Layer 8 of a small transformer language model trained on English Wikipedia (11 layers, counted from 0, width 64).
A neuron's activation on a vector x is SiLU(gate . x) times (in . x), where the dot is the dot product.
The model reads these tokens: " b" "ur" "n" "t" " the" " c" "ar" " o" "ut" "." "\n\n" "B" "l" "en" "c" "ow" "e" " n" "ow" " w" "ork" "s" " as" " a" " pro" "f"

The vector x that enters this layer's MLP at each token. A number n stands for (n - 128) times 0.031.
0 " b": 63, 114, 143, 147, 125, 144, 109, 138, 118, 149, 132, 98, 118, 121, 94, 131, 151, 124, 185, 178, 81, 145, 117, 131, 117, 89, 151, 152, 138, 159, 170, 145, 160, 113, 102, 105, 77, 113, 140, 122, 103, 90, 186, 144, 98, 154, 149, 125, 139, 161, 124, 139, 116, 194, 134, 137, 146, 134, 139, 90, 135, 250, 116, 162
1 "ur": 110, 108, 132, 110, 133, 119, 67, 170, 110, 124, 126, 124, 117, 114, 181, 51, 95, 133, 151, 198, 163, 118, 155, 130, 106, 171, 118, 159, 145, 148, 184, 83, 59, 99, 110, 89, 101, 130, 166, 96, 164, 108, 108, 155, 152, 104, 116, 160, 99, 160, 150, 160, 162, 105, 171, 185, 125, 164, 104, 60, 138, 109, 100, 73
2 "n": 124, 214, 176, 129, 123, 103, 106, 87, 123, 107, 68, 133, 140, 139, 151, 81, 129, 126, 75, 172, 142, 96, 134, 149, 117, 158, 149, 169, 69, 200, 159, 156, 107, 73, 88, 101, 135, 93, 152, 130, 144, 92, 155, 150, 144, 118, 109, 174, 175, 95, 147, 127, 171, 103, 156, 138, 109, 58, 130, 140, 97, 163, 66, 116
3 "t": 104, 158, 192, 169, 149, 155, 167, 108, 186, 95, 150, 101, 127, 145, 171, 170, 116, 134, 109, 180, 123, 123, 83, 158, 126, 107, 83, 155, 58, 148, 121, 196, 99, 80, 116, 115, 123, 122, 92, 160, 181, 150, 150, 185, 127, 105, 170, 170, 100, 137, 128, 148, 165, 170, 120, 124, 164, 120, 99, 169, 156, 158, 101, 83
4 " the": 119, 126, 117, 165, 170, 115, 90, 137, 122, 114, 148, 128, 82, 98, 96, 92, 105, 125, 195, 164, 67, 161, 70, 135, 136, 98, 157, 131, 93, 114, 142, 42, 72, 95, 144, 154, 96, 103, 122, 107, 155, 131, 173, 196, 186, 76, 106, 130, 137, 128, 125, 97, 115, 124, 137, 157, 149, 103, 121, 149, 94, 185, 158, 108
5 " c": 61, 86, 118, 103, 135, 156, 89, 163, 81, 160, 143, 126, 118, 140, 115, 136, 159, 99, 156, 168, 115, 123, 130, 156, 169, 116, 186, 167, 118, 150, 130, 130, 145, 136, 111, 117, 126, 119, 140, 150, 152, 94, 155, 86, 135, 138, 106, 137, 119, 134, 89, 94, 125, 165, 119, 155, 68, 141, 200, 104, 152, 222, 140, 188
6 "ar": 142, 152, 190, 84, 142, 127, 90, 149, 91, 134, 87, 131, 177, 157, 126, 132, 135, 133, 131, 168, 146, 152, 101, 128, 122, 177, 197, 148, 122, 135, 116, 154, 16, 131, 59, 145, 107, 98, 147, 121, 130, 107, 77, 169, 155, 94, 107, 158, 79, 123, 128, 149, 124, 51, 174, 174, 120, 188, 155, 104, 148, 125, 70, 121
7 " o": 80, 54, 152, 150, 107, 126, 124, 134, 142, 146, 150, 140, 172, 135, 135, 127, 144, 182, 110, 155, 95, 171, 104, 104, 165, 148, 136, 120, 88, 187, 120, 151, 116, 116, 101, 164, 91, 72, 202, 100, 124, 111, 145, 140, 164, 138, 164, 175, 111, 170, 73, 171, 126, 188, 201, 58, 96, 127, 177, 164, 117, 113, 127, 93
8 "ut": 116, 144, 165, 87, 169, 116, 151, 84, 70, 156, 171, 84, 113, 125, 103, 164, 97, 138, 130, 103, 110, 147, 124, 169, 106, 114, 148, 146, 147, 218, 76, 178, 138, 65, 154, 128, 88, 86, 128, 128, 151, 81, 144, 143, 172, 55, 157, 152, 120, 151, 104, 142, 101, 129, 136, 103, 163, 73, 92, 194, 132, 130, 117, 50
9 ".": 134, 162, 121, 170, 114, 74, 121, 89, 143, 118, 153, 78, 159, 75, 157, 167, 165, 82, 38, 150, 126, 96, 113, 204, 175, 94, 178, 157, 110, 157, 120, 132, 130, 157, 140, 143, 112, 143, 192, 76, 164, 90, 73, 118, 128, 185, 103, 118, 143, 161, 112, 120, 120, 184, 141, 181, 91, 133, 163, 166, 151, 158, 89, 85
10 "\n\n": 104, 112, 150, 117, 121, 159, 143, 98, 153, 110, 126, 78, 123, 111, 178, 146, 102, 38, 101, 188, 92, 73, 134, 170, 141, 101, 168, 112, 133, 134, 168, 131, 140, 133, 143, 159, 108, 148, 163, 111, 112, 175, 124, 136, 88, 220, 133, 132, 141, 114, 79, 135, 158, 154, 172, 177, 137, 132, 132, 158, 139, 189, 124, 132
11 "B": 96, 127, 172, 186, 122, 144, 130, 147, 156, 132, 133, 110, 89, 137, 93, 129, 110, 89, 128, 184, 91, 127, 80, 125, 146, 103, 121, 123, 133, 137, 199, 171, 132, 103, 106, 148, 116, 136, 89, 123, 118, 96, 141, 166, 122, 170, 119, 112, 159, 111, 61, 105, 180, 166, 136, 130, 161, 147, 129, 137, 156, 217, 129, 176
12 "l": 67, 127, 161, 202, 138, 86, 140, 144, 184, 169, 55, 154, 104, 121, 112, 104, 87, 107, 117, 168, 82, 63, 86, 78, 129, 93, 110, 111, 128, 132, 164, 172, 186, 73, 156, 116, 113, 133, 77, 123, 120, 87, 103, 162, 122, 116, 146, 121, 150, 139, 155, 142, 134, 132, 179, 127, 59, 137, 154, 129, 109, 184, 128, 89
13 "en": 94, 84, 177, 132, 186, 100, 139, 133, 156, 80, 102, 135, 72, 161, 128, 128, 159, 122, 145, 187, 177, 147, 98, 92, 92, 150, 130, 157, 92, 138, 132, 115, 128, 91, 121, 155, 141, 158, 98, 119, 119, 69, 74, 173, 148, 76, 119, 123, 104, 115, 144, 176, 144, 164, 163, 143, 152, 113, 123, 110, 99, 135, 78, 109
14 "c": 88, 102, 158, 139, 161, 45, 152, 168, 106, 122, 95, 116, 111, 145, 132, 110, 154, 130, 117, 180, 169, 145, 117, 148, 102, 142, 112, 161, 91, 105, 69, 176, 121, 158, 94, 142, 154, 145, 147, 144, 139, 65, 129, 163, 108, 101, 144, 165, 146, 83, 164, 178, 157, 168, 142, 112, 159, 70, 119, 125, 125, 137, 67, 148
15 "ow": 136, 136, 156, 165, 151, 105, 141, 74, 121, 108, 140, 76, 78, 131, 58, 135, 141, 112, 107, 157, 126, 136, 109, 89, 99, 117, 134, 165, 87, 144, 92, 131, 134, 191, 125, 151, 112, 134, 147, 121, 127, 138, 84, 203, 146, 111, 140, 144, 139, 140, 97, 144, 192, 90, 138, 108, 116, 120, 83, 130, 124, 129, 39, 142
16 "e": 126, 137, 191, 151, 126, 115, 144, 99, 192, 145, 160, 134, 166, 149, 95, 149, 110, 122, 106, 156, 101, 154, 133, 128, 139, 156, 130, 150, 114, 97, 99, 126, 144, 131, 151, 163, 146, 118, 157, 133, 179, 154, 88, 204, 100, 125, 122, 107, 114, 147, 140, 123, 151, 164, 159, 117, 171, 94, 89, 155, 153, 142, 47, 179
17 " n": 88, 159, 166, 117, 101, 76, 138, 120, 115, 160, 153, 124, 154, 133, 142, 141, 132, 123, 193, 175, 112, 134, 130, 125, 130, 114, 144, 173, 121, 129, 141, 110, 228, 103, 100, 152, 148, 97, 113, 118, 175, 102, 124, 163, 127, 201, 155, 112, 113, 107, 104, 177, 159, 128, 100, 119, 145, 144, 119, 134, 143, 234, 102, 178
18 "ow": 142, 120, 199, 164, 213, 149, 114, 169, 128, 98, 92, 67, 103, 113, 141, 176, 132, 139, 142, 134, 105, 107, 84, 145, 135, 44, 150, 178, 90, 159, 119, 157, 202, 117, 181, 163, 112, 133, 92, 139, 196, 115, 129, 152, 170, 126, 151, 145, 126, 144, 91, 159, 169, 123, 166, 96, 85, 139, 81, 141, 81, 141, 114, 150
19 " w": 53, 68, 163, 166, 126, 123, 86, 155, 89, 187, 155, 114, 97, 136, 126, 181, 126, 69, 137, 151, 93, 123, 80, 159, 131, 103, 206, 124, 83, 136, 124, 145, 89, 70, 91, 191, 146, 115, 134, 144, 149, 107, 177, 128, 108, 113, 132, 130, 153, 137, 137, 139, 171, 109, 126, 125, 139, 114, 67, 118, 140, 191, 148, 172
20 "ork": 138, 172, 171, 93, 199, 139, 130, 113, 121, 146, 110, 81, 125, 125, 117, 91, 74, 117, 102, 145, 113, 129, 118, 105, 117, 111, 116, 185, 135, 176, 187, 163, 118, 80, 154, 135, 141, 100, 98, 138, 140, 164, 114, 193, 155, 136, 119, 189, 201, 129, 128, 185, 158, 90, 110, 94, 135, 130, 143, 171, 171, 109, 72, 127
21 "s": 140, 121, 163, 182, 191, 109, 138, 151, 102, 134, 132, 87, 115, 72, 131, 148, 102, 158, 170, 156, 175, 133, 64, 132, 128, 98, 122, 148, 96, 183, 122, 184, 105, 68, 107, 128, 135, 104, 91, 117, 155, 146, 97, 173, 61, 64, 131, 107, 120, 149, 150, 143, 156, 162, 169, 81, 152, 66, 130, 161, 169, 89, 89, 129
22 " as": 134, 140, 132, 156, 160, 95, 156, 90, 119, 121, 164, 78, 151, 130, 146, 136, 88, 158, 141, 188, 51, 132, 74, 110, 165, 98, 140, 179, 153, 84, 60, 149, 175, 61, 128, 180, 150, 96, 186, 125, 135, 125, 154, 161, 144, 147, 100, 121, 163, 104, 152, 147, 123, 118, 153, 112, 130, 145, 88, 182, 123, 95, 184, 140
23 " a": 110, 102, 155, 138, 153, 133, 110, 159, 123, 124, 127, 92, 151, 94, 117, 70, 90, 142, 133, 165, 111, 195, 132, 67, 173, 93, 134, 122, 134, 71, 178, 55, 117, 106, 156, 159, 99, 74, 184, 99, 115, 109, 133, 148, 128, 144, 179, 180, 117, 138, 103, 87, 114, 218, 181, 85, 89, 98, 161, 128, 123, 114, 185, 149
24 " pro": 72, 93, 123, 108, 129, 172, 142, 67, 114, 151, 159, 119, 140, 152, 152, 120, 109, 157, 57, 163, 111, 168, 173, 94, 142, 119, 159, 144, 180, 155, 122, 134, 175, 143, 85, 125, 112, 117, 189, 65, 78, 121, 182, 187, 139, 144, 112, 191, 150, 145, 107, 167, 120, 173, 188, 109, 108, 111, 197, 134, 84, 102, 135, 101
25 "f": 127, 196, 145, 100, 118, 206, 133, 176, 104, 189, 76, 175, 147, 141, 85, 161, 110, 143, 133, 169, 76, 110, 141, 156, 157, 132, 125, 107, 106, 105, 163, 138, 83, 151, 74, 115, 203, 107, 167, 95, 139, 77, 142, 161, 139, 118, 96, 188, 176, 140, 154, 98, 175, 128, 142, 154, 123, 107, 112, 174, 135, 190, 116, 111

Each question shows the input weights of one neuron of the MLP. A number n stands for (n - 128) times 0.0072.

n162 gate: 134, 68, 57, 143, 109, 76, 128, 120, 111, 141, 130, 139, 124, 158, 84, 128, 131, 120, 117, 133, 103, 140, 143, 104, 104, 107, 69, 133, 131, 141, 145, 89, 130, 111, 99, 114, 146, 172, 138, 152, 147, 121, 129, 134, 125, 177, 142, 96, 71, 88, 112, 116, 140, 117, 85, 133, 149, 177, 77, 143, 165, 111, 115, 82
n162 in: 106, 116, 166, 168, 107, 116, 162, 176, 147, 132, 136, 154, 120, 123, 80, 116, 149, 124, 101, 118, 151, 147, 135, 130, 104, 49, 149, 158, 91, 116, 115, 96, 169, 128, 125, 142, 149, 192, 117, 123, 180, 151, 163, 108, 138, 118, 111, 186, 107, 121, 122, 122, 88, 123, 149, 139, 131, 156, 99, 122, 130, 127, 144, 120
On which token does it fire most? 17 " n"

n25 gate: 133, 107, 119, 102, 151, 135, 100, 107, 117, 142, 127, 109, 135, 158, 122, 133, 115, 172, 199, 114, 160, 122, 131, 147, 94, 171, 139, 56, 200, 139, 105, 160, 148, 161, 171, 119, 167, 131, 111, 119, 145, 87, 122, 78, 132, 158, 102, 122, 152, 138, 140, 75, 131, 164, 81, 125, 150, 172, 151, 106, 135, 127, 100, 126
n25 in: 110, 111, 167, 149, 144, 134, 112, 192, 127, 93, 90, 159, 98, 107, 114, 139, 181, 168, 96, 110, 122, 109, 165, 147, 135, 165, 180, 108, 127, 154, 98, 174, 123, 142, 126, 138, 154, 123, 126, 139, 145, 156, 162, 152, 121, 126, 132, 116, 98, 175, 142, 218, 154, 119, 111, 146, 130, 115, 133, 165, 103, 162, 131, 166
On which three tokens does it fire most, strongest first? 5 " c", 23 " a", 22 " as"

n121 gate: 130, 137, 145, 123, 120, 85, 113, 122, 163, 133, 149, 148, 78, 160, 66, 99, 128, 144, 119, 89, 117, 136, 123, 148, 69, 120, 164, 113, 161, 93, 128, 141, 171, 133, 111, 97, 146, 116, 139, 120, 123, 113, 40, 122, 156, 83, 90, 137, 91, 101, 144, 88, 169, 135, 98, 126, 100, 100, 100, 159, 128, 81, 106, 130
n121 in: 99, 131, 158, 194, 123, 130, 145, 128, 124, 169, 169, 122, 149, 121, 91, 132, 163, 170, 134, 160, 103, 131, 129, 117, 154, 119, 137, 149, 122, 150, 117, 116, 138, 83, 112, 135, 121, 133, 126, 119, 126, 192, 102, 104, 148, 183, 109, 165, 95, 168, 181, 117, 145, 108, 156, 127, 172, 112, 103, 142, 107, 122, 137, 130
On which three tokens does it fire most, strongest first? 16 "e", 15 "ow", 8 "ut"

n157 gate: 108, 122, 158, 168, 120, 116, 190, 177, 96, 142, 158, 110, 104, 149, 130, 127, 142, 117, 161, 120, 130, 106, 130, 129, 129, 120, 106, 92, 169, 206, 96, 140, 158, 154, 156, 93, 93, 174, 93, 81, 103, 126, 98, 157, 148, 155, 118, 108, 122, 114, 164, 137, 104, 129, 135, 103, 142, 124, 100, 175, 43, 117, 163, 166
n157 in: 117, 117, 147, 112, 138, 124, 158, 111, 97, 172, 84, 158, 108, 138, 125, 139, 131, 115, 134, 140, 170, 89, 106, 103, 106, 91, 150, 188, 79, 146, 147, 112, 135, 123, 108, 123, 115, 127, 88, 100, 87, 148, 139, 135, 191, 59, 120, 90, 115, 152, 117, 182, 97, 120, 127, 124, 90, 103, 150, 112, 164, 119, 163, 61
On which three tokens does it fire most, strongest first? 12 "l", 8 "ut", 18 "ow"

n76 gate: 176, 100, 157, 87, 121, 147, 116, 155, 163, 96, 157, 168, 170, 116, 123, 157, 124, 170, 130, 114, 127, 108, 164, 129, 132, 155, 115, 131, 144, 126, 126, 133, 196, 106, 119, 157, 143, 44, 132, 168, 91, 111, 163, 141, 100, 154, 131, 96, 112, 120, 140, 104, 171, 109, 95, 171, 167, 96, 75, 145, 84, 78, 120, 104
n76 in: 130, 145, 112, 127, 110, 133, 139, 59, 140, 131, 141, 168, 145, 67, 150, 104, 108, 125, 122, 148, 118, 137, 92, 138, 128, 107, 191, 154, 85, 134, 106, 98, 110, 156, 123, 93, 107, 113, 122, 135, 171, 137, 142, 142, 86, 128, 116, 116, 104, 118, 110, 88, 169, 116, 103, 89, 145, 98, 205, 152, 115, 122, 128, 89
On which two tokens does it fire most, strongest first? 16 "e", 13 "en"

n111 gate: 103, 63, 123, 110, 128, 135, 124, 130, 119, 102, 140, 111, 141, 107, 58, 73, 129, 145, 100, 117, 107, 94, 89, 94, 95, 112, 90, 88, 171, 87, 151, 160, 147, 112, 132, 143, 92, 144, 137, 127, 91, 153, 128, 89, 135, 151, 121, 174, 151, 166, 106, 104, 154, 135, 168, 134, 156, 100, 81, 128, 127, 128, 109, 89
n111 in: 166, 161, 129, 128, 109, 165, 145, 172, 140, 143, 143, 130, 107, 83, 89, 137, 125, 128, 163, 152, 73, 156, 142, 143, 126, 108, 121, 107, 116, 163, 142, 142, 122, 119, 161, 121, 111, 126, 72, 157, 111, 112, 119, 107, 130, 162, 65, 115, 130, 96, 152, 176, 143, 167, 136, 119, 92, 130, 91, 122, 179, 162, 96, 109
On which three tokens does it fire most, strongest first? 11 "B", 12 "l", 0 " b"

n178 gate: 98, 107, 130, 139, 165, 86, 140, 125, 126, 114, 188, 137, 136, 112, 123, 88, 155, 133, 99, 137, 123, 144, 89, 159, 124, 48, 103, 118, 148, 139, 93, 116, 157, 147, 153, 94, 120, 144, 103, 128, 174, 166, 118, 151, 107, 145, 112, 99, 151, 151, 152, 133, 140, 84, 113, 158, 91, 145, 110, 108, 107, 114, 133, 152
n178 in: 120, 113, 162, 92, 129, 99, 92, 141, 69, 111, 89, 156, 125, 121, 116, 152, 71, 123, 137, 113, 183, 81, 123, 122, 159, 102, 135, 108, 94, 164, 93, 149, 170, 144, 136, 148, 96, 113, 109, 108, 91, 142, 80, 81, 93, 177, 149, 122, 172, 93, 125, 45, 142, 104, 117, 102, 128, 129, 160, 105, 156, 134, 165, 97
On which token does it fire most? 12 "l"

n4 gate: 103, 138, 73, 76, 152, 141, 119, 130, 129, 137, 169, 104, 155, 155, 121, 96, 120, 89, 132, 95, 157, 136, 150, 94, 104, 144, 140, 93, 135, 164, 153, 142, 215, 137, 155, 97, 132, 102, 134, 103, 87, 125, 159, 123, 113, 149, 147, 110, 121, 161, 154, 141, 95, 83, 104, 89, 87, 76, 101, 85, 167, 137, 122, 131
n4 in: 142, 148, 198, 126, 136, 157, 114, 69, 119, 147, 201, 117, 95, 157, 131, 113, 142, 120, 128, 186, 111, 164, 108, 157, 88, 148, 156, 85, 139, 115, 155, 147, 118, 151, 140, 175, 110, 143, 112, 139, 140, 151, 118, 111, 126, 133, 119, 96, 155, 137, 113, 129, 177, 167, 118, 120, 136, 117, 161, 163, 134, 101, 151, 123
On which token does it fire most, and how strongly? 24 " pro", at about 2.3

n49 gate: 145, 93, 169, 165, 80, 101, 124, 150, 113, 111, 153, 102, 130, 136, 100, 103, 194, 118, 104, 168, 132, 126, 159, 125, 98, 98, 124, 87, 115, 115, 110, 125, 134, 141, 123, 103, 108, 80, 133, 145, 144, 144, 64, 130, 120, 140, 105, 100, 134, 103, 138, 130, 143, 117, 146, 174, 133, 127, 68, 111, 124, 116, 122, 105
n49 in: 151, 170, 142, 102, 150, 164, 96, 109, 115, 121, 126, 110, 102, 158, 147, 119, 141, 141, 188, 173, 152, 109, 151, 152, 135, 114, 141, 133, 113, 150, 139, 89, 123, 147, 129, 112, 93, 166, 133, 164, 115, 101, 141, 143, 151, 144, 174, 135, 101, 140, 117, 110, 149, 117, 110, 105, 138, 147, 169, 130, 117, 126, 92, 151
On which three tokens does it fire most, strongest first? 15 "ow", 1 "ur", 6 "ar"

n132 gate: 135, 153, 144, 103, 173, 115, 190, 144, 122, 167, 153, 149, 158, 106, 98, 136, 183, 144, 182, 153, 133, 101, 103, 129, 125, 137, 138, 114, 94, 133, 105, 132, 169, 180, 122, 102, 86, 116, 117, 113, 135, 123, 116, 108, 107, 159, 175, 73, 61, 147, 109, 73, 116, 91, 99, 148, 168, 138, 129, 143, 155, 95, 116, 140
n132 in: 124, 110, 146, 132, 138, 49, 140, 117, 158, 120, 186, 164, 102, 53, 96, 103, 119, 169, 151, 164, 143, 120, 83, 100, 116, 146, 140, 113, 179, 151, 138, 151, 108, 150, 118, 113, 88, 118, 137, 93, 129, 150, 130, 108, 141, 190, 116, 71, 121, 129, 151, 136, 109, 133, 110, 132, 143, 142, 114, 152, 139, 100, 105, 132
On which three tokens does it fire most, strongest first? 17 " n", 21 "s", 25 "f"

n50 gate: 125, 107, 152, 130, 106, 136, 157, 101, 232, 73, 145, 153, 91, 137, 137, 99, 97, 99, 114, 98, 137, 116, 108, 89, 96, 160, 158, 116, 130, 117, 118, 92, 86, 92, 158, 144, 134, 117, 139, 134, 136, 137, 118, 117, 134, 125, 124, 141, 160, 124, 160, 86, 88, 120, 145, 139, 169, 180, 113, 161, 130, 108, 123, 135
n50 in: 142, 123, 74, 68, 104, 150, 90, 126, 131, 154, 109, 123, 100, 116, 141, 76, 88, 155, 151, 116, 120, 140, 128, 106, 166, 121, 153, 113, 136, 101, 123, 120, 121, 116, 102, 111, 118, 98, 165, 140, 151, 116, 134, 127, 164, 132, 48, 133, 123, 122, 142, 149, 109, 104, 166, 112, 115, 92, 91, 110, 143, 58, 130, 119
On which token does it fire most, and how strongly? 4 " the", at about 1.7

n52 gate: 124, 142, 121, 118, 121, 150, 110, 171, 196, 191, 120, 135, 117, 100, 128, 141, 91, 117, 74, 114, 113, 169, 113, 147, 107, 128, 62, 105, 172, 170, 50, 143, 165, 132, 168, 129, 180, 149, 112, 104, 126, 120, 144, 85, 122, 125, 164, 116, 112, 181, 142, 93, 122, 146, 104, 137, 135, 100, 77, 114, 126, 92, 141, 151
n52 in: 77, 200, 138, 143, 65, 138, 128, 90, 161, 140, 121, 161, 109, 170, 112, 141, 144, 131, 95, 102, 103, 119, 127, 136, 129, 110, 117, 107, 102, 156, 129, 159, 120, 88, 164, 130, 140, 137, 193, 103, 142, 144, 144, 172, 165, 176, 100, 143, 103, 145, 89, 121, 159, 84, 121, 110, 97, 158, 99, 134, 135, 98, 137, 92
On which two tokens does it fire most, strongest first? 8 "ut", 16 "e"

n29 gate: 123, 105, 99, 116, 68, 161, 86, 161, 91, 99, 121, 122, 122, 126, 119, 118, 126, 70, 124, 113, 154, 108, 133, 87, 116, 122, 142, 135, 99, 138, 159, 99, 133, 152, 162, 102, 128, 162, 139, 103, 112, 91, 139, 167, 91, 185, 154, 126, 84, 167, 156, 125, 111, 104, 171, 103, 109, 187, 129, 175, 89, 100, 162, 102
n29 in: 135, 141, 127, 87, 140, 181, 94, 129, 93, 149, 138, 110, 152, 138, 93, 90, 99, 89, 171, 104, 135, 104, 167, 142, 107, 73, 85, 144, 110, 154, 114, 160, 141, 82, 120, 143, 106, 127, 89, 172, 157, 165, 103, 140, 154, 96, 84, 143, 173, 134, 132, 120, 153, 91, 149, 117, 106, 128, 126, 157, 167, 104, 79, 151
On which token does it fire most? 1 "ur"

n147 gate: 126, 76, 47, 103, 129, 124, 119, 126, 126, 111, 135, 99, 137, 173, 111, 151, 112, 143, 102, 123, 172, 112, 118, 129, 72, 146, 96, 144, 113, 167, 150, 100, 146, 113, 109, 124, 109, 105, 120, 161, 108, 175, 97, 186, 140, 134, 71, 116, 103, 112, 139, 146, 82, 111, 97, 165, 131, 112, 123, 117, 109, 104, 178, 105
n147 in: 143, 156, 184, 110, 159, 136, 131, 106, 144, 97, 127, 180, 115, 113, 138, 110, 117, 125, 97, 137, 148, 125, 125, 97, 169, 213, 83, 161, 188, 130, 114, 170, 117, 90, 155, 96, 129, 132, 150, 126, 92, 133, 84, 129, 125, 64, 113, 125, 95, 117, 97, 148, 127, 91, 122, 104, 165, 121, 156, 154, 176, 120, 132, 157
On which token does it fire most? 13 "en"

n6 gate: 209, 161, 151, 141, 117, 126, 123, 110, 131, 117, 151, 109, 132, 111, 94, 166, 153, 160, 167, 162, 153, 84, 123, 104, 123, 135, 110, 116, 133, 138, 135, 128, 110, 128, 122, 103, 130, 147, 122, 129, 109, 175, 155, 143, 131, 125, 177, 156, 77, 100, 169, 94, 173, 86, 84, 124, 190, 115, 165, 183, 126, 147, 135, 152
n6 in: 143, 162, 141, 185, 120, 152, 69, 134, 145, 115, 140, 151, 107, 176, 115, 166, 175, 112, 81, 123, 127, 151, 130, 142, 84, 95, 123, 179, 147, 100, 146, 136, 110, 179, 116, 123, 114, 163, 110, 122, 156, 122, 152, 129, 141, 132, 138, 115, 120, 119, 150, 132, 128, 111, 91, 120, 89, 155, 151, 89, 92, 148, 183, 83
On which token does it fire most? 3 "t"

n86 gate: 120, 137, 93, 108, 160, 81, 124, 107, 126, 51, 142, 151, 113, 133, 149, 62, 162, 136, 124, 159, 142, 138, 134, 97, 67, 117, 121, 123, 75, 122, 113, 129, 133, 108, 182, 129, 123, 79, 119, 77, 127, 150, 95, 110, 155, 127, 116, 105, 142, 78, 177, 176, 123, 151, 119, 140, 113, 110, 113, 158, 88, 112, 182, 172
n86 in: 177, 144, 117, 127, 104, 124, 162, 112, 126, 127, 108, 163, 110, 115, 150, 137, 122, 162, 85, 120, 168, 142, 125, 92, 114, 151, 110, 168, 136, 124, 124, 175, 112, 157, 133, 138, 194, 108, 187, 169, 145, 174, 111, 134, 102, 86, 124, 155, 180, 148, 118, 131, 114, 113, 144, 122, 86, 166, 124, 100, 158, 143, 178, 144
On which token does it fire most? 22 " as"

n175 gate: 111, 60, 145, 149, 165, 108, 100, 145, 163, 178, 117, 79, 143, 143, 94, 112, 112, 128, 127, 151, 93, 111, 95, 108, 78, 120, 97, 132, 126, 163, 110, 138, 125, 116, 141, 80, 124, 167, 117, 113, 98, 189, 103, 115, 139, 123, 198, 117, 118, 145, 176, 69, 132, 162, 123, 168, 119, 115, 131, 100, 89, 117, 152, 141
n175 in: 99, 151, 147, 119, 117, 93, 172, 123, 115, 125, 97, 145, 108, 137, 71, 94, 132, 165, 90, 109, 116, 141, 196, 146, 158, 92, 150, 131, 188, 183, 112, 128, 160, 86, 138, 99, 153, 128, 162, 107, 96, 137, 149, 141, 103, 125, 142, 141, 163, 71, 117, 103, 143, 150, 114, 118, 118, 106, 188, 125, 159, 138, 144, 128
On which token does it fire most? 12 "l"

n139 gate: 133, 113, 133, 132, 129, 121, 143, 171, 154, 127, 130, 160, 135, 88, 158, 109, 125, 130, 99, 86, 155, 130, 145, 104, 127, 82, 133, 64, 181, 101, 176, 106, 192, 144, 109, 97, 122, 108, 61, 51, 123, 125, 141, 103, 108, 121, 132, 114, 152, 146, 144, 146, 145, 138, 100, 97, 179, 137, 126, 107, 121, 158, 163, 134
n139 in: 126, 103, 131, 100, 138, 147, 125, 135, 110, 126, 110, 87, 145, 139, 118, 144, 155, 187, 105, 154, 113, 190, 135, 81, 178, 89, 138, 99, 97, 95, 163, 122, 123, 139, 109, 143, 75, 141, 157, 94, 156, 132, 123, 101, 119, 166, 164, 77, 108, 109, 138, 150, 122, 146, 124, 141, 126, 138, 134, 140, 101, 102, 104, 150
On which token does it fire most? 23 " a"

n17 gate: 145, 191, 76, 159, 141, 151, 164, 116, 89, 119, 145, 117, 142, 111, 110, 112, 134, 161, 186, 115, 163, 59, 125, 163, 80, 120, 179, 105, 128, 156, 168, 118, 92, 149, 132, 111, 92, 116, 98, 135, 94, 172, 131, 130, 139, 149, 180, 110, 110, 102, 145, 91, 139, 122, 115, 115, 117, 179, 119, 190, 92, 118, 120, 166
n17 in: 117, 121, 94, 101, 171, 192, 142, 96, 159, 94, 84, 148, 187, 118, 138, 172, 105, 159, 129, 96, 154, 143, 123, 102, 109, 157, 171, 149, 141, 130, 129, 133, 138, 149, 116, 154, 147, 148, 113, 139, 105, 111, 138, 136, 107, 129, 116, 78, 207, 130, 83, 89, 143, 128, 58, 95, 150, 87, 126, 111, 135, 88, 122, 157
On which token does it fire most, and how strongly? 1 "ur", at about 1.2

n56 gate: 116, 127, 157, 129, 124, 85, 152, 142, 152, 116, 146, 108, 145, 167, 107, 94, 139, 78, 107, 149, 111, 112, 116, 108, 135, 134, 91, 109, 125, 153, 119, 117, 130, 128, 114, 163, 162, 82, 140, 177, 156, 201, 114, 73, 139, 90, 118, 86, 133, 121, 177, 74, 104, 161, 117, 128, 98, 149, 140, 112, 123, 121, 131, 133
n56 in: 128, 164, 116, 113, 174, 172, 114, 112, 149, 188, 144, 112, 115, 145, 141, 92, 123, 135, 161, 138, 163, 138, 99, 105, 142, 141, 173, 82, 131, 120, 159, 104, 201, 113, 120, 143, 118, 151, 98, 84, 161, 115, 97, 114, 145, 142, 171, 119, 123, 111, 160, 123, 101, 111, 127, 109, 165, 139, 123, 125, 138, 94, 106, 86
On which token does it fire most? 12 "l"

n127 gate: 140, 104, 157, 123, 158, 91, 108, 128, 129, 101, 128, 89, 134, 149, 147, 123, 196, 104, 124, 116, 98, 137, 156, 139, 83, 155, 107, 120, 167, 147, 160, 69, 110, 147, 175, 152, 122, 131, 123, 109, 151, 156, 122, 113, 120, 125, 110, 92, 159, 170, 147, 169, 101, 96, 124, 103, 143, 85, 129, 213, 101, 120, 98, 164
n127 in: 148, 106, 98, 107, 122, 88, 135, 109, 178, 109, 145, 111, 118, 121, 110, 140, 90, 116, 92, 138, 95, 136, 135, 109, 98, 142, 110, 153, 79, 133, 89, 123, 119, 176, 107, 124, 175, 199, 107, 173, 94, 132, 144, 135, 141, 156, 149, 84, 90, 127, 159, 148, 150, 77, 144, 124, 98, 149, 148, 145, 143, 122, 112, 133
On which token does it fire most? 15 "ow"

n99 gate: 135, 117, 92, 185, 150, 76, 85, 102, 133, 79, 111, 120, 130, 139, 126, 72, 165, 65, 150, 131, 128, 84, 84, 143, 87, 112, 144, 81, 125, 113, 124, 103, 92, 153, 158, 97, 134, 126, 94, 120, 120, 169, 197, 123, 135, 104, 103, 115, 131, 172, 111, 100, 118, 108, 102, 153, 135, 113, 88, 136, 104, 110, 163, 143
n99 in: 112, 122, 102, 124, 191, 118, 133, 118, 200, 119, 135, 114, 86, 127, 108, 80, 94, 124, 137, 105, 123, 142, 66, 160, 135, 145, 144, 153, 87, 64, 118, 87, 110, 105, 103, 128, 148, 162, 127, 175, 123, 178, 102, 119, 134, 122, 107, 171, 138, 102, 136, 94, 144, 168, 226, 137, 141, 70, 111, 146, 154, 130, 166, 133
On which token does it fire most? 4 " the"